Layer 3 of a small transformer language model trained on English Wikipedia (9 layers, counted from 0, width 128).
A neuron adds its activation times its output weights to the MLP's output. To switch it off is to set its activation to zero at one token and run the rest of the model.

Output weights of the MLP neurons that the questions are about. A number n stands for n times 0.014.
n6: -11 -15 23 11 16 -11 -4 -14 -22 17 19 -8 -22 -46 -14 -4 -4 25 4 -17 -6 18 43 -8 5 -36 -34 3 -40 32 2 35 3 -13 30 8 -1 3 -29 16 85 7 3 -13 -2 27 -24 -34 -7 -19 -6 -4 28 -2 -22 -23 -2 12 -36 -1 -36 -16 -27 -9 35 21 -9 -13 8 -18 23 -11 -8 -31 -36 -16 38 -7 3 29 3 29 9 15 -2 -19 -22 0 -37 27 14 29 12 -15 -6 -1 9 0 9 -40 21 13 0 -18 39 18 -27 7 22 50 -22 -9 -14 -2 14 8 -4 -37 22 -35 17 23 23 -5 17 -2 34 1
n39: 39 19 -33 26 24 21 -12 -1 8 18 0 -18 -49 -29 -12 -25 -28 -25 19 -50 -5 -14 -25 -5 48 -6 4 -22 -25 -10 -23 -43 29 4 56 24 -19 -25 -19 7 54 -2 -11 -3 30 -22 8 -30 -29 -21 23 -11 -48 12 48 9 29 9 10 2 -9 21 -11 -17 15 27 2 35 15 -5 18 14 -33 -10 -1 23 10 16 -11 43 21 0 -15 28 50 -19 -24 11 -34 27 -17 6 25 4 9 -8 8 -3 -51 -14 16 -26 50 14 -19 -34 -2 37 22 14 -29 21 37 -8 11 -7 -25 63 -50 -51 26 24 -8 19 -40 -19 -39 8
n43: 27 -10 4 -4 -19 -20 -4 35 14 21 35 10 -16 -1 11 -8 25 22 -4 -56 13 -24 0 23 20 19 -35 0 1 -24 -3 4 5 41 -9 27 -3 29 1 -39 30 -19 -26 17 -28 13 -9 57 1 18 -11 -12 -18 12 0 0 11 36 -25 -13 39 -29 17 32 10 7 14 -84 -2 -22 7 -4 0 35 -5 -11 -22 -1 18 5 30 34 42 -61 -35 -8 -51 4 2 37 -35 -14 -18 -19 -16 -29 39 37 19 38 15 -18 2 -62 23 -9 3 -17 35 4 20 3 -32 24 34 -21 36 -39 10 9 -10 -41 -41 -22 -11 11 -23 -20
n48: 23 26 -7 31 15 -30 -6 3 -23 -12 -13 21 -4 -41 -2 27 5 -4 6 1 -7 -24 46 1 23 -6 4 30 16 1 6 -20 -9 29 -21 -25 4 -8 11 -11 11 25 12 33 15 -16 13 -30 6 -14 6 16 -9 -19 -10 25 -2 -21 1 -56 -6 -13 -13 6 -23 6 7 -41 29 -3 27 -41 -15 -29 17 -17 -1 16 -12 20 -29 16 33 22 0 -40 2 -11 -7 -1 4 -4 -25 14 27 -7 6 29 -2 4 -3 2 -20 -33 -21 21 -15 -4 5 25 -14 -23 15 26 22 -10 -12 24 27 18 -4 -1 14 15 -13 3 0 -45
n72: 27 31 -10 -13 2 -23 -46 -14 14 28 8 5 -3 26 4 10 -32 -14 -11 16 15 -45 16 -2 6 14 -1 20 50 41 -3 -21 -3 -22 21 -34 9 16 6 43 -1 43 10 20 6 24 -27 -19 4 -9 -21 17 8 26 25 26 20 32 -18 6 -8 40 -5 -38 -32 -1 -32 3 29 -47 -2 11 -17 -28 35 -4 14 -15 -12 9 -3 -31 15 7 -28 -59 -18 30 -23 -13 -23 -63 -33 -29 -18 -13 53 0 -11 -16 -32 6 7 -16 6 30 14 12 5 26 -11 0 12 -44 -7 3 17 29 10 -24 6 7 1 23 -22 -6 16 2
n102: -15 -44 20 -13 12 -6 12 8 23 -29 -21 32 -18 22 -25 5 11 -7 6 -15 -22 36 9 -4 -8 17 -14 -29 -20 -2 -23 12 2 43 -30 -1 27 1 20 18 -8 14 -8 27 -1 23 24 6 12 -29 28 20 -7 1 10 -1 -1 -19 -22 -6 26 -16 -14 -11 -34 -5 20 -11 -42 14 26 -9 29 -36 -23 35 -23 11 -7 27 21 -21 9 -6 6 46 50 27 -22 10 -4 3 -43 -8 17 -7 -20 -30 6 10 15 -16 -36 13 -15 5 7 17 -10 8 20 31 -22 -31 18 41 -13 -28 -1 4 -10 -10 30 -42 37 -44 12 -5
n109: -5 -1 -2 -12 -23 18 48 6 -55 6 -41 9 -1 35 -33 38 0 1 -33 -23 40 -36 35 21 -3 19 13 -33 -35 -2 12 -35 22 -3 -52 -35 -8 30 -26 5 -43 -62 46 52 -10 24 -21 45 -4 -30 34 57 -1 -4 38 -22 -62 -19 -6 -26 -3 -4 2 8 30 -30 -41 -7 -11 -38 29 14 21 4 0 -9 -12 -22 -58 20 -10 -7 -2 -14 -7 31 7 68 -2 -6 -53 15 10 37 -9 11 -23 29 3 -8 68 17 7 -69 6 -4 -24 -32 -6 19 38 19 -19 2 3 14 7 -11 3 26 42 11 -10 -7 20 39 4 28
n145: -5 -19 14 5 34 -3 22 -28 5 -14 -50 71 -41 38 11 -35 16 -41 3 9 -21 6 13 46 -41 -48 4 39 -3 -45 -54 -2 42 -8 -45 81 -21 22 -17 11 -30 3 13 6 -53 5 7 -22 -16 -3 32 -27 -10 -12 -2 29 17 -19 1 -17 2 18 -51 -50 62 5 -23 48 -1 40 2 -17 1 -34 -16 -11 -4 -49 25 35 46 -29 -20 53 19 -29 -6 1 -3 23 55 -32 -26 -30 22 18 -9 26 21 52 -9 16 35 23 -26 -4 7 51 -65 18 -8 17 21 -16 -18 87 7 11 -38 -7 16 14 -5 -25 -63 7 -28 7
n175: 4 26 -5 48 11 7 -55 23 -3 -23 7 -27 5 11 14 -16 -26 -16 12 -5 15 -35 -7 46 21 3 -9 -15 -29 -35 -26 -24 -42 -16 27 -54 31 15 -15 -4 -1 -1 -15 56 20 15 -13 82 -29 -4 -13 -11 -34 -32 14 6 11 5 7 41 0 -3 21 -16 -4 -21 -18 19 5 -23 0 7 11 -14 28 -15 49 43 -7 -2 7 -37 34 12 15 -13 2 47 -34 -46 -14 -15 5 6 36 -18 11 22 7 10 -14 -28 -10 7 -8 5 -17 13 -38 -23 -32 -1 -22 14 27 13 22 -2 -15 -15 36 10 35 27 6 14 -7 -17
n231: 12 18 12 44 23 29 27 27 15 8 6 18 12 -12 -4 14 21 -4 34 -28 9 23 0 27 -22 -15 -5 -23 -23 24 -9 -5 11 -40 17 29 -37 -17 -8 20 -22 -2 -23 -41 -30 14 20 20 -21 39 -12 -31 -7 -31 -14 14 4 -53 3 33 33 -21 25 15 26 48 -32 -1 -7 -9 11 15 -3 38 32 21 3 -32 -8 -25 -24 -42 41 18 -12 33 7 -19 25 -2 -6 8 -16 -54 32 -16 -9 -45 -18 -8 -23 -12 -35 12 -6 8 -50 -2 12 23 27 -6 -28 -23 -52 57 -26 5 1 -10 -1 9 -8 -31 32 35 7 -30
n320: 14 -9 -14 0 12 -18 18 7 9 -18 27 -2 -1 25 -29 6 1 -5 -14 -43 13 10 35 -9 25 11 -13 1 39 74 29 8 -25 -43 -15 -22 11 -12 -8 8 32 -8 3 -5 -7 -3 -22 94 25 -14 17 -8 -13 -11 8 -7 24 22 -23 34 -15 -20 -29 -12 29 -1 -23 0 27 -7 -3 -9 -10 -9 48 -1 -6 2 44 -2 50 -2 -7 17 1 -40 -22 2 -16 -26 -43 45 8 -31 1 -18 -10 20 -25 28 -49 12 -3 -48 34 6 -40 -3 -4 27 3 -18 1 5 18 -10 -20 2 -19 -16 26 -3 -6 -9 -10 -31 -43 -14
n374: 13 26 2 -15 18 19 -11 -33 19 22 45 27 -16 10 -3 -22 31 26 -4 -7 -20 8 -3 -64 21 -7 -7 -24 6 -18 32 -1 -7 -51 3 -26 26 -7 -13 -4 44 14 17 -11 -10 -25 15 -74 21 -4 23 33 5 -45 3 32 -8 -17 7 -8 -15 -46 3 -55 29 -24 -6 11 -15 -13 25 -20 -23 1 -8 -14 -13 12 15 -1 10 -16 -24 42 -36 -33 -33 18 42 39 32 -4 -8 -11 9 -27 21 15 -8 0 11 -30 -5 -6 40 20 1 2 16 26 13 17 26 22 -21 26 -25 -3 -46 32 -41 -13 -7 59 -4 -1 17 -25
n379: 9 36 48 62 44 -12 -60 25 65 -6 19 -43 -30 79 33 33 24 20 -27 -1 8 -11 -12 19 -52 -17 -18 -15 15 -15 -10 51 -1 -11 15 7 1 -2 -28 -22 -38 19 -27 -21 28 30 26 25 -3 -29 8 33 -26 0 1 -33 -20 22 -35 -2 23 26 34 -26 -29 2 4 -34 1 -49 -16 -17 -28 -6 24 -23 -8 -7 -10 7 -5 24 -21 -10 -35 7 12 9 1 26 -6 -20 27 12 51 7 38 49 21 -21 7 -12 -34 -21 0 -15 -17 -7 16 23 -4 -46 5 -9 14 -2 -45 39 -25 -8 8 -20 19 -26 -45 33 -30 -6
n419: -36 -3 -52 -38 33 0 -12 -31 -1 -11 6 -35 74 -31 -16 -12 -21 2 10 30 -13 9 -17 -56 -1 68 -39 9 19 -47 9 36 -41 31 57 -6 7 -18 -3 -6 80 1 23 7 -28 7 9 -23 -15 -4 -8 11 7 18 -13 -44 31 34 -3 -49 -22 2 54 3 -11 -28 40 -32 -4 12 -32 -9 43 25 -23 20 22 -45 -6 7 -29 6 -13 -18 -42 -24 31 -36 21 -1 -18 39 3 -1 -30 -22 32 52 43 18 -66 15 7 36 -15 -12 4 -15 36 -24 76 -10 38 -33 33 5 -32 14 -20 -15 13 23 55 -1 -1 -32 42 27
n489: -12 -9 22 16 36 9 29 19 1 17 -26 15 -40 10 -7 -9 -11 3 20 7 40 45 -6 13 15 -17 50 -22 -15 0 -11 7 -30 -28 1 59 -4 13 34 -15 0 61 -10 10 -11 18 14 -1 -43 11 -12 -18 -4 -9 55 35 20 25 21 -14 -7 -1 4 -35 -39 -12 -13 8 7 42 -16 19 2 -9 31 -40 -10 -4 15 50 -33 -39 -22 4 -35 9 -31 -15 13 -3 -33 -11 33 -1 22 34 -22 -19 18 -47 35 8 50 -24 -32 39 -5 8 1 8 -39 32 -44 21 -5 -4 12 -13 -23 -9 -32 -39 -21 -34 -16 -14 -2 48
n505: -18 -38 9 -32 -2 -34 -2 -20 -2 -24 -2 41 33 5 10 8 -10 -25 -10 16 -2 59 -7 -22 -12 4 2 51 -32 -36 37 -28 -32 -5 18 -13 -1 -17 36 19 -8 5 48 0 34 0 55 56 -27 36 2 -20 -1 34 -5 12 -31 -11 -51 55 -23 -10 -19 14 13 60 -45 -36 7 -10 -21 -32 -16 -53 6 16 12 -8 11 32 5 -4 -45 33 27 2 0 -1 -13 -30 2 -51 -12 25 17 -34 -24 44 13 -6 15 -27 42 -41 -16 -6 -30 -6 45 55 3 9 -8 22 7 4 -26 -25 43 24 -45 6 -13 18 -40 12 41 20

Each question names a token from some text and the token that comes next. It shows the activations a of the neurons there, in the order above. A number n stands for n times 0.037.

Then comes g, the gradient of the next token's log-probability with respect to the MLP's output, scaled to length 1. A neuron's effect is roughly proportional to its activation times (output weights . g). A number n stands for n times 0.0035.

" on", then " 2"
a: -3 -3 2 44 5 0 -1 0 -3 -4 66 -2 0 0 -1 0
g: 19 -25 29 -3 14 -15 -19 14 -41 -3 12 21 4 -67 -65 16 3 41 19 51 -13 16 -32 -10 8 -17 3 11 -7 27 40 -28 19 36 -10 49 -9 -20 -17 20 23 5 40 -27 -34 -19 28 -45 -6 -12 19 49 -24 50 16 9 25 -2 29 15 -58 -26 2 -4 23 -19 -8 -3 -33 -18 -14 -38 15 15 33 0 -23 -22 -4 -10 -18 -18 -51 -52 2 -5 7 -20 16 8 -28 19 -41 16 -7 -3 34 4 21 22 15 35 -15 0 -23 -31 5 45 -1 10 -15 -5 -4 16 36 31 -28 7 34 -41 5 39 -10 -8 -13 14 2 -29
Switching off which neuron hurts the next token most? n48

" |", then " J"
a: -2 28 19 3 -1 14 0 -1 -3 0 -1 -2 -4 20 -3 -2
g: 3 2 32 11 18 -20 -31 21 -45 -20 -7 -13 0 -16 -14 25 31 22 -21 -39 -9 -12 -15 -16 -29 15 -17 -60 -6 13 -4 -40 25 -3 -5 -5 -31 14 -30 6 13 5 20 -28 -23 -31 19 42 -3 49 -5 -15 -6 -23 40 28 23 17 11 4 26 -3 -17 18 37 -21 -8 11 30 -9 -51 19 -3 -6 35 40 1 -40 31 -38 11 -11 -15 11 -41 24 21 38 -23 16 37 12 -46 -19 14 -3 -58 39 12 -3 17 34 56 -16 15 -46 17 -6 -42 3 30 -28 9 24 13 -15 0 -5 11 -38 -20 41 2 4 13 40 12 -55
Which neuron, switched off, raises the next token's probability most? n419

"L", then "o"
a: -2 13 59 -1 -1 -4 -1 -3 -5 0 -1 6 0 -3 -4 -3
g: 41 45 -8 -52 53 -25 3 30 -29 3 -32 9 -29 4 -39 11 -16 24 2 -7 9 9 -20 -34 -33 -6 12 21 -9 -2 -9 -30 -14 52 -27 37 42 -15 -5 14 31 0 -19 10 9 -26 8 2 -32 20 -4 -43 2 37 -19 53 -31 -8 9 36 -10 1 37 -4 12 -6 10 3 45 -22 27 -16 -1 -24 6 21 -11 56 12 12 -15 11 11 36 6 11 -28 -33 -2 8 -45 43 8 52 -15 -6 -64 -8 0 2 -20 -2 -11 22 -10 -11 5 37 12 -13 -5 -31 20 -9 14 37 11 9 -40 12 2 13 -72 -33 -15 3 -25 -38
Switching off which neuron hurts the next token most? n39

"w", then "ant"
a: 0 -5 93 -3 0 -1 -4 93 -1 0 16 8 -3 1 -4 0
g: -16 -31 14 -37 -4 -4 29 -21 65 9 3 10 -32 40 -16 24 -5 -46 26 -5 21 -17 32 19 1 5 11 -9 -56 -3 14 -5 10 -9 0 -40 14 -2 -18 13 5 25 9 5 -37 17 -11 54 -53 -33 -1 0 -21 2 36 -45 19 0 12 43 14 -2 -9 20 42 8 -34 0 -16 -22 -14 17 -8 -55 27 17 -25 -8 21 -6 -31 47 -31 -25 35 -19 21 10 -8 -16 6 -1 -8 7 -19 15 -11 8 2 23 13 -44 -17 40 -54 -5 -34 19 61 -30 -41 22 21 1 15 -6 12 5 -4 14 -12 29 -45 13 -24 19 64 -12
Which neuron, switched off, raises the next token's probability most? n43

"|", then " "
a: 17 40 -4 4 -2 -1 7 10 -2 0 4 -4 -5 -2 0 -1
g: 18 -35 30 15 20 30 15 1 3 -58 -4 16 -10 -43 -12 -5 -19 18 -21 49 8 13 13 1 18 -23 -15 36 11 4 40 -5 -23 -17 -30 20 -11 -9 26 -22 47 11 15 -7 35 -11 3 14 -26 35 -9 23 19 -4 -36 10 -52 30 -1 -28 26 20 -4 11 -31 -26 22 -4 18 10 40 10 -3 7 -49 19 22 5 -16 20 -26 0 35 -48 35 4 -8 -15 14 6 31 44 -22 10 -11 -3 47 14 1 -63 9 -27 -33 -22 -67 33 27 -23 -5 12 -36 2 -28 -21 -10 -4 -13 -8 36 48 18 4 -15 -23 -9 -50 1 -51
Switching off which neuron hurts the next token most? n6

" city", then " centre"
a: -4 0 0 -4 9 -4 0 0 0 0 0 0 0 0 0 -3
g: 31 20 -24 1 -40 10 29 3 30 30 9 -59 3 43 -19 -56 -14 13 9 16 34 -8 6 -28 -53 25 -29 6 9 9 19 8 12 -55 -28 -6 47 25 20 -33 4 30 48 -12 -25 46 1 3 -28 -32 -16 -6 -19 15 25 6 11 8 -17 20 19 -6 -23 10 16 13 -22 -3 -14 -7 52 -47 -18 -2 -1 -8 11 -1 -15 -8 -13 52 -58 -18 11 -26 -9 -37 -14 -19 -44 -56 -4 10 18 14 29 8 -20 17 37 7 44 -3 23 -10 -4 -32 -5 28 -37 -22 36 -2 55 7 -24 -28 26 6 -6 12 15 -12 27 -2 -1 1
Switching off which neuron hurts the next token most? n72

" |", then " Swing"
a: -4 11 6 -3 -3 8 -2 -4 -3 9 -2 -4 -3 14 -5 -4
g: -24 -9 -18 -22 -35 42 -16 -14 16 4 0 50 14 24 22 27 7 -15 8 22 -30 -30 -30 -25 -7 4 -43 -13 15 -3 3 -14 15 16 13 14 16 -5 35 34 21 -46 -15 -2 38 -12 -1 -3 11 -5 -51 -12 10 20 27 -23 -43 -26 -4 15 -20 51 38 -16 32 -7 -18 12 -31 7 -12 42 -31 39 -32 -82 -37 -4 -32 40 10 37 12 -13 -9 -1 4 -43 41 62 -27 13 16 -14 -13 25 12 -4 16 23 -35 -26 -41 0 10 17 -47 15 41 -2 2 13 11 -23 25 -23 -17 14 7 -9 14 2 42 -22 14 4 -30 9
Switching off which neuron hurts the next token most? n419

" B", then "JP"
a: -4 -1 -3 -4 -4 -5 -1 0 -1 -4 0 2 25 0 -3 -1
g: -51 33 -3 7 -17 -14 -13 7 -15 17 17 -5 -17 17 -49 65 18 41 -8 26 35 12 29 -15 35 -17 29 38 -27 18 19 -4 -9 21 25 8 23 -4 17 -6 4 13 -1 18 -10 -29 -22 -14 5 16 6 43 -1 9 -43 18 -2 -23 -53 -25 2 -4 1 11 -30 -11 -22 -36 35 3 40 20 16 4 -8 -12 -23 -24 -19 -17 -7 -45 23 -6 -6 21 39 -18 -9 -35 -20 -14 -4 -10 24 -22 15 42 18 -28 34 -6 -57 -20 44 5 -34 -49 47 12 14 22 -20 1 12 0 -15 23 49 29 -21 -10 -15 -10 3 -68 6 -58
Which neuron, switched off, raises the next token's probability most? n48

"–", then "25"
a: -1 -3 -4 -2 -4 -2 -1 32 0 -3 -4 -3 -1 -1 0 -4
g: 22 47 10 -31 -19 9 -1 -21 21 0 -14 -8 12 -11 -15 -6 41 -61 1 -41 -37 -24 32 12 -31 -8 -30 20 -32 17 15 -15 12 -1 -14 -17 16 -5 0 19 -7 18 0 -4 -5 34 20 3 -43 11 0 -19 29 -19 -7 -26 -11 -20 3 -28 78 -12 0 -9 -3 35 -34 -4 -8 8 37 11 30 1 -30 -8 -16 -7 20 4 -19 16 -36 -10 -2 -13 26 -60 18 28 3 -4 -46 72 -2 27 -9 22 -9 18 61 24 3 -13 -6 17 -43 -5 8 5 -20 -27 2 -33 1 18 38 -17 -2 40 82 20 5 -7 -6 12 -55 -6
Switching off which neuron hurts the next token most? n145

"ord", then " Road"
a: -4 -3 0 -5 10 0 0 0 -1 0 0 -2 -1 -1 47 0
g: 24 41 -14 0 -15 -9 -11 5 -9 5 -2 6 -36 -30 4 15 32 1 -3 -7 -34 49 7 -18 -55 -9 -64 16 1 -19 5 33 1 -32 6 3 1 -16 2 -5 10 6 27 -1 35 40 18 -3 25 23 -1 14 -18 12 -4 -35 6 -30 24 38 18 -1 36 -4 21 -11 -8 -9 -65 -55 -27 -85 -20 51 -16 -34 7 18 6 -30 -23 -12 -7 -29 -10 -27 7 9 41 4 -42 -42 -14 33 -9 -19 -40 2 -28 24 25 -4 28 -17 20 17 31 -15 9 65 -10 32 1 38 27 3 -7 14 7 25 9 -5 -15 -3 25 28 -21 23
Which neuron, switched off, raises the next token's probability most? n489

" |", then "\n"
a: 2 -4 -4 32 -4 -4 -3 -1 -3 -3 -1 -2 -1 -2 8 -4
g: -1 -15 53 30 -23 -17 -39 -2 -27 -31 2 9 -26 50 -30 1 -53 -6 -8 38 4 25 6 -19 17 -4 -21 31 -4 -37 -2 -21 -27 18 23 4 -20 31 -10 1 -11 53 18 -14 13 -2 -94 -1 9 -26 11 38 -1 -34 -49 17 -7 6 -20 -11 -12 39 11 -21 -32 -1 -12 -40 12 18 6 1 35 -6 -27 32 31 45 -27 24 -5 51 32 -15 -14 -40 28 -13 -28 -11 31 11 -14 57 27 -42 -25 -17 -2 7 15 -25 -34 0 -26 26 5 -1 9 -6 16 -16 13 24 14 -10 27 -1 20 52 3 -12 8 1 -16 14 21 -11
Switching off which neuron hurts the next token most? n48

" has", then " sever"
a: -5 0 -3 -2 -3 -1 -2 0 -4 11 16 0 -2 0 0 0
g: -43 14 -1 -42 -9 -19 44 0 -21 -13 -19 10 34 38 -12 -25 -32 -18 7 -9 31 -29 24 9 6 0 14 -6 -19 23 -31 -2 -6 -15 25 14 1 -7 4 -7 24 20 -23 5 -28 8 -23 22 -8 31 -8 -11 17 46 24 7 24 14 -53 -13 -7 21 22 27 12 36 -10 1 -30 19 22 -8 -11 -26 -7 -37 28 -31 -45 3 -60 36 -58 30 18 59 -12 23 14 -24 17 2 -22 -11 19 3 41 4 -17 -54 28 26 -2 2 -75 28 -7 27 -31 -6 1 -8 -21 -5 24 46 31 -19 -1 -38 -5 7 44 -11 -6 36 2 -42
Which neuron, switched off, raises the next token's probability most? n320

"Career", then " statistics"
a: 5 -3 12 -1 -3 -4 42 -4 0 30 0 47 0 0 0 -1
g: 1 -10 -8 -1 -14 -5 -55 11 -14 10 -16 9 -5 -10 11 59 -33 29 -13 38 9 -15 -8 -16 19 -4 -35 18 -43 17 6 -38 1 12 1 -7 61 -1 -12 -39 8 1 27 -16 -1 -9 1 -15 0 50 14 -1 8 10 18 23 -24 24 -79 -13 13 -19 11 -34 27 -13 5 16 -33 -56 -28 -35 6 36 -2 -26 -14 -12 47 13 5 11 -56 -6 5 -36 6 16 20 -43 9 14 1 -4 -39 13 8 29 30 -7 14 -18 35 -33 52 2 4 15 -21 13 45 14 0 -30 4 -19 13 -47 51 -48 30 4 -8 23 29 29 22 14
Switching off which neuron hurts the next token most? n109

" point", then "ing"
a: -4 -1 -2 -4 46 0 0 0 -3 -3 0 -2 -2 0 -2 0
g: 23 -28 6 20 -27 10 -17 25 -6 23 8 -11 8 39 0 5 -10 -28 31 42 -38 8 5 -6 8 32 -21 27 -20 -19 23 -9 -7 -12 -15 45 14 -25 -8 -31 4 62 17 -4 -8 2 -26 -14 -64 -67 -8 8 65 -26 12 -5 20 6 32 25 18 19 0 18 -4 -6 9 22 -13 -33 -17 -9 -1 16 22 -59 -4 -30 -23 1 -9 45 -32 -2 14 0 -31 1 -9 -19 38 16 11 5 24 -25 7 12 -34 2 3 9 35 -7 14 26 23 -50 32 -80 13 -15 32 -5 12 -31 25 -60 -19 -4 -22 7 -17 24 37 6 -32 10
Which neuron, switched off, raises the next token's probability most? n72

"st", then " head"
a: -5 0 -1 -4 9 -1 -4 5 -5 0 16 -3 39 -3 14 -2
g: -10 -27 59 10 25 36 25 -39 -41 -8 -32 -11 12 42 17 -4 -16 8 -27 20 61 39 -4 13 -13 -31 -13 -12 40 19 4 17 2 -34 -7 -32 -2 5 -16 5 -28 -10 9 -15 15 -19 39 -1 -3 15 44 -36 -33 -15 34 -45 -41 20 11 -34 2 60 10 -27 16 21 -19 -18 -35 -13 15 -23 -16 2 -9 11 -10 43 -34 -43 -5 18 -31 10 27 0 -7 3 19 40 -61 -3 23 21 33 31 24 -9 -5 -10 30 40 -20 2 38 15 26 4 -28 5 -14 -26 13 9 21 -9 -57 -23 -29 -18 -20 0 6 -20 -3 40 -6 -19
Switching off which neuron hurts the next token most? n379

" Val", then "enc"
a: -2 0 0 -4 9 -3 -2 0 0 16 0 -1 0 0 0 0
g: -13 17 -1 -17 -3 8 27 -8 -17 -15 -41 -26 -9 -22 7 28 -37 41 18 -9 53 14 -52 -2 53 2 -47 40 59 -33 -14 9 -21 4 -11 -62 40 10 -13 5 -13 -2 -20 36 9 41 17 -18 5 -15 37 31 21 -20 31 -3 8 -26 -32 -34 -53 28 3 17 7 -12 22 16 53 12 -15 -14 -3 -14 -3 15 18 -7 -29 -7 17 -9 15 -5 -10 17 -12 44 15 -44 -37 9 -25 10 -11 -4 31 -42 -8 -14 20 -9 -3 29 -2 -9 -16 21 -3 -19 -56 -3 -8 6 -4 23 -39 -22 6 7 -33 -18 1 2 59 22 10 52
Which neuron, switched off, raises the next token's probability most? n231

",", then " it"
a: -5 -4 -4 -4 7 -3 -4 0 33 -4 -5 0 -4 -1 -4 0
g: -13 -12 -23 10 -14 -20 -10 7 0 -35 -15 30 16 29 15 12 -2 -20 48 28 14 -57 72 20 -7 25 13 -26 -19 -10 -1 -22 -24 -8 4 15 21 23 26 -21 -32 10 -6 14 22 25 26 0 -34 17 2 -5 -36 -29 6 -14 -5 -8 -22 29 -8 -12 -2 13 -14 -6 23 -14 -4 -31 26 -9 -18 6 -25 -24 -14 25 26 -12 -3 -21 36 62 -21 17 -26 -2 -32 -10 -21 34 -6 31 49 -43 -22 -25 -37 -2 -19 -42 41 22 70 -3 39 -10 -42 29 23 -14 6 -12 -2 -14 40 35 26 15 0 48 -35 -35 -34 -37 -23 14
Switching off which neuron hurts the next token most? n175

" for", then " Go"
a: -4 -4 -4 -3 42 -1 -1 0 0 37 90 -1 -4 0 -4 0
g: -20 22 28 15 3 -3 1 -36 -30 43 7 9 14 4 34 37 -59 41 16 -23 -10 -51 -18 -17 -4 6 -38 -20 -18 5 1 -18 34 -29 -14 17 -18 -9 24 4 -9 -50 -18 -41 -33 -1 26 18 16 -21 -10 -11 -24 31 34 38 -29 -36 29 21 18 0 -10 -26 -25 -4 4 -22 3 1 -9 3 -18 10 2 -20 11 -2 5 40 19 -15 -52 28 -56 22 2 25 -27 23 -53 23 18 -1 -14 6 -22 -4 10 12 -22 3 35 -9 -5 7 -1 26 -44 11 16 33 23 39 70 23 -16 -35 8 -19 38 -21 -9 38 58 -26 23 -5
Switching off which neuron hurts the next token most? n320

"s", then " north"
a: 0 0 -5 0 -1 5 0 -4 -1 0 -4 -2 -2 -5 0 -2
g: 58 69 -56 -43 -15 -33 -7 30 9 39 30 -40 -35 17 -42 -26 30 24 -15 5 27 -28 -11 21 -37 1 30 -14 18 4 30 19 25 -7 -16 10 -9 -10 -50 5 57 -22 19 -25 11 -14 20 -17 4 -13 -5 -6 -27 7 -30 40 -5 5 -26 62 -14 -5 -7 -7 8 4 -5 -14 4 -10 13 -24 -11 29 -39 20 -31 9 -10 -32 -36 23 -34 -3 50 9 7 10 54 20 -4 -30 8 -2 11 -23 -23 21 -7 2 20 -14 61 -47 36 -1 -30 14 -28 1 -9 19 34 -16 -17 3 16 6 -12 -7 4 16 -28 -1 -12 -7 30 1
Which neuron, switched off, raises the next token's probability most? n102

"V", then "B"
a: 0 -1 -4 5 28 -1 -1 0 -1 0 0 -3 0 0 11 39
g: 6 -42 10 -33 -37 4 32 3 73 -6 21 6 -6 0 -18 -7 -12 26 8 48 12 35 49 -14 -26 30 -2 21 -22 -41 -5 -23 3 12 45 -25 -15 1 -48 51 -1 25 18 -14 -3 -40 9 1 -6 16 -20 -20 -1 52 19 -11 -13 -11 6 -6 -18 -20 8 30 23 10 -9 -30 36 -18 4 -27 -36 -5 -18 -23 11 5 31 16 25 -5 -33 -19 -77 -28 -9 -9 22 18 35 -37 -31 18 16 25 17 24 -17 -37 -27 -48 -24 -14 57 -2 -4 26 -11 -12 -42 -2 33 22 -7 -19 -17 16 49 -4 22 9 21 12 -5 -1 12 -20
Switching off which neuron hurts the next token most? n505

"w", then "al"
a: -3 0 39 -4 -2 1 -4 71 0 -2 13 10 1 -4 -2 0
g: 20 4 -7 21 -22 16 -16 16 34 -8 16 -4 -32 -62 -7 -49 8 34 -39 23 -18 -26 -78 -7 21 -13 5 6 72 -3 -10 -4 -11 -18 -12 5 4 12 -30 -8 1 -1 22 -4 40 -32 42 -32 35 -15 -20 29 11 -20 -48 48 -10 50 31 -6 -3 23 35 -4 -19 -1 21 20 -13 23 -6 9 5 -3 23 -1 -15 -15 -13 21 32 16 26 -18 14 25 -42 -36 19 -18 -31 -27 -7 31 -11 -12 16 -17 30 -9 -29 45 -4 -34 13 39 25 16 -85 9 -24 -21 13 9 -15 32 -3 4 -14 7 -6 11 3 -2 13 4 -38 9
Switching off which neuron hurts the next token most? n145

" Sh", then "y"
a: 0 0 -3 -4 6 -1 0 15 0 -1 -4 -3 47 -4 -5 0
g: 13 -53 36 44 -21 51 54 33 6 6 38 8 10 -4 17 4 29 -9 -15 -13 7 12 -6 -12 -18 28 -85 -45 36 -2 -2 -19 11 14 -45 16 -30 24 -24 4 28 8 0 15 27 11 19 7 -35 -10 31 -31 -3 -18 -4 8 -2 9 6 15 51 -2 33 -1 -10 -9 19 17 26 -33 -18 -42 5 -9 -12 15 2 -24 9 51 3 29 41 -19 -18 -44 -26 14 -8 44 -46 -11 -54 33 19 23 1 -37 -45 -7 18 31 -21 -3 -1 12 -6 -2 18 5 32 -7 0 0 -3 -33 3 -27 -40 -31 17 -17 2 -4 -42 -12 -8 -22
Switching off which neuron hurts the next token most? n379

"S", then "er"
a: -3 -5 83 -4 -1 -4 -2 0 -1 -3 -5 -3 -5 0 0 14
g: -17 -9 27 -27 19 21 -26 48 26 22 -2 -3 13 -26 -1 -23 43 4 1 -26 -11 16 8 -11 -51 -2 16 44 -19 32 17 -32 -19 22 -14 35 22 44 -5 36 20 26 28 28 -4 32 37 -21 34 -10 -22 -13 -35 -37 -8 30 34 20 31 49 7 17 31 12 4 2 20 -34 -20 2 -24 54 44 29 -7 -44 6 -35 -22 -35 -38 11 21 -15 -13 -24 -16 -19 -17 -10 -41 -12 10 10 -23 25 -22 -49 -60 -5 -10 10 -17 17 -5 11 6 -21 -3 27 -30 -8 -9 -12 19 -30 28 -8 -58 5 -44 -5 -6 -13 -5 7 -15 38
Switching off which neuron hurts the next token most? n43

" M", then "."
a: -4 -4 27 19 50 -5 0 0 -5 -2 0 -4 0 0 -2 0
g: -20 -35 -10 27 9 -26 5 8 32 30 -20 -31 -38 -2 -35 4 -4 23 -3 71 36 37 18 9 -3 -5 -11 7 29 49 21 0 -14 23 1 -7 -18 -7 13 -30 -8 -2 0 -1 48 44 -89 -38 29 2 1 -29 28 -23 1 10 37 -19 -30 21 22 -1 -39 31 -10 -31 -24 16 -5 15 25 -28 -44 -25 -8 52 -10 40 -23 23 -14 -34 30 -30 -9 -13 9 -24 23 30 14 -24 16 0 -5 10 -11 6 -14 -43 -36 16 19 13 -40 32 15 2 -27 24 37 5 -16 16 -14 -24 -14 -18 24 -38 11 -24 28 -26 -7 29 -11 13
Switching off which neuron hurts the next token most? n72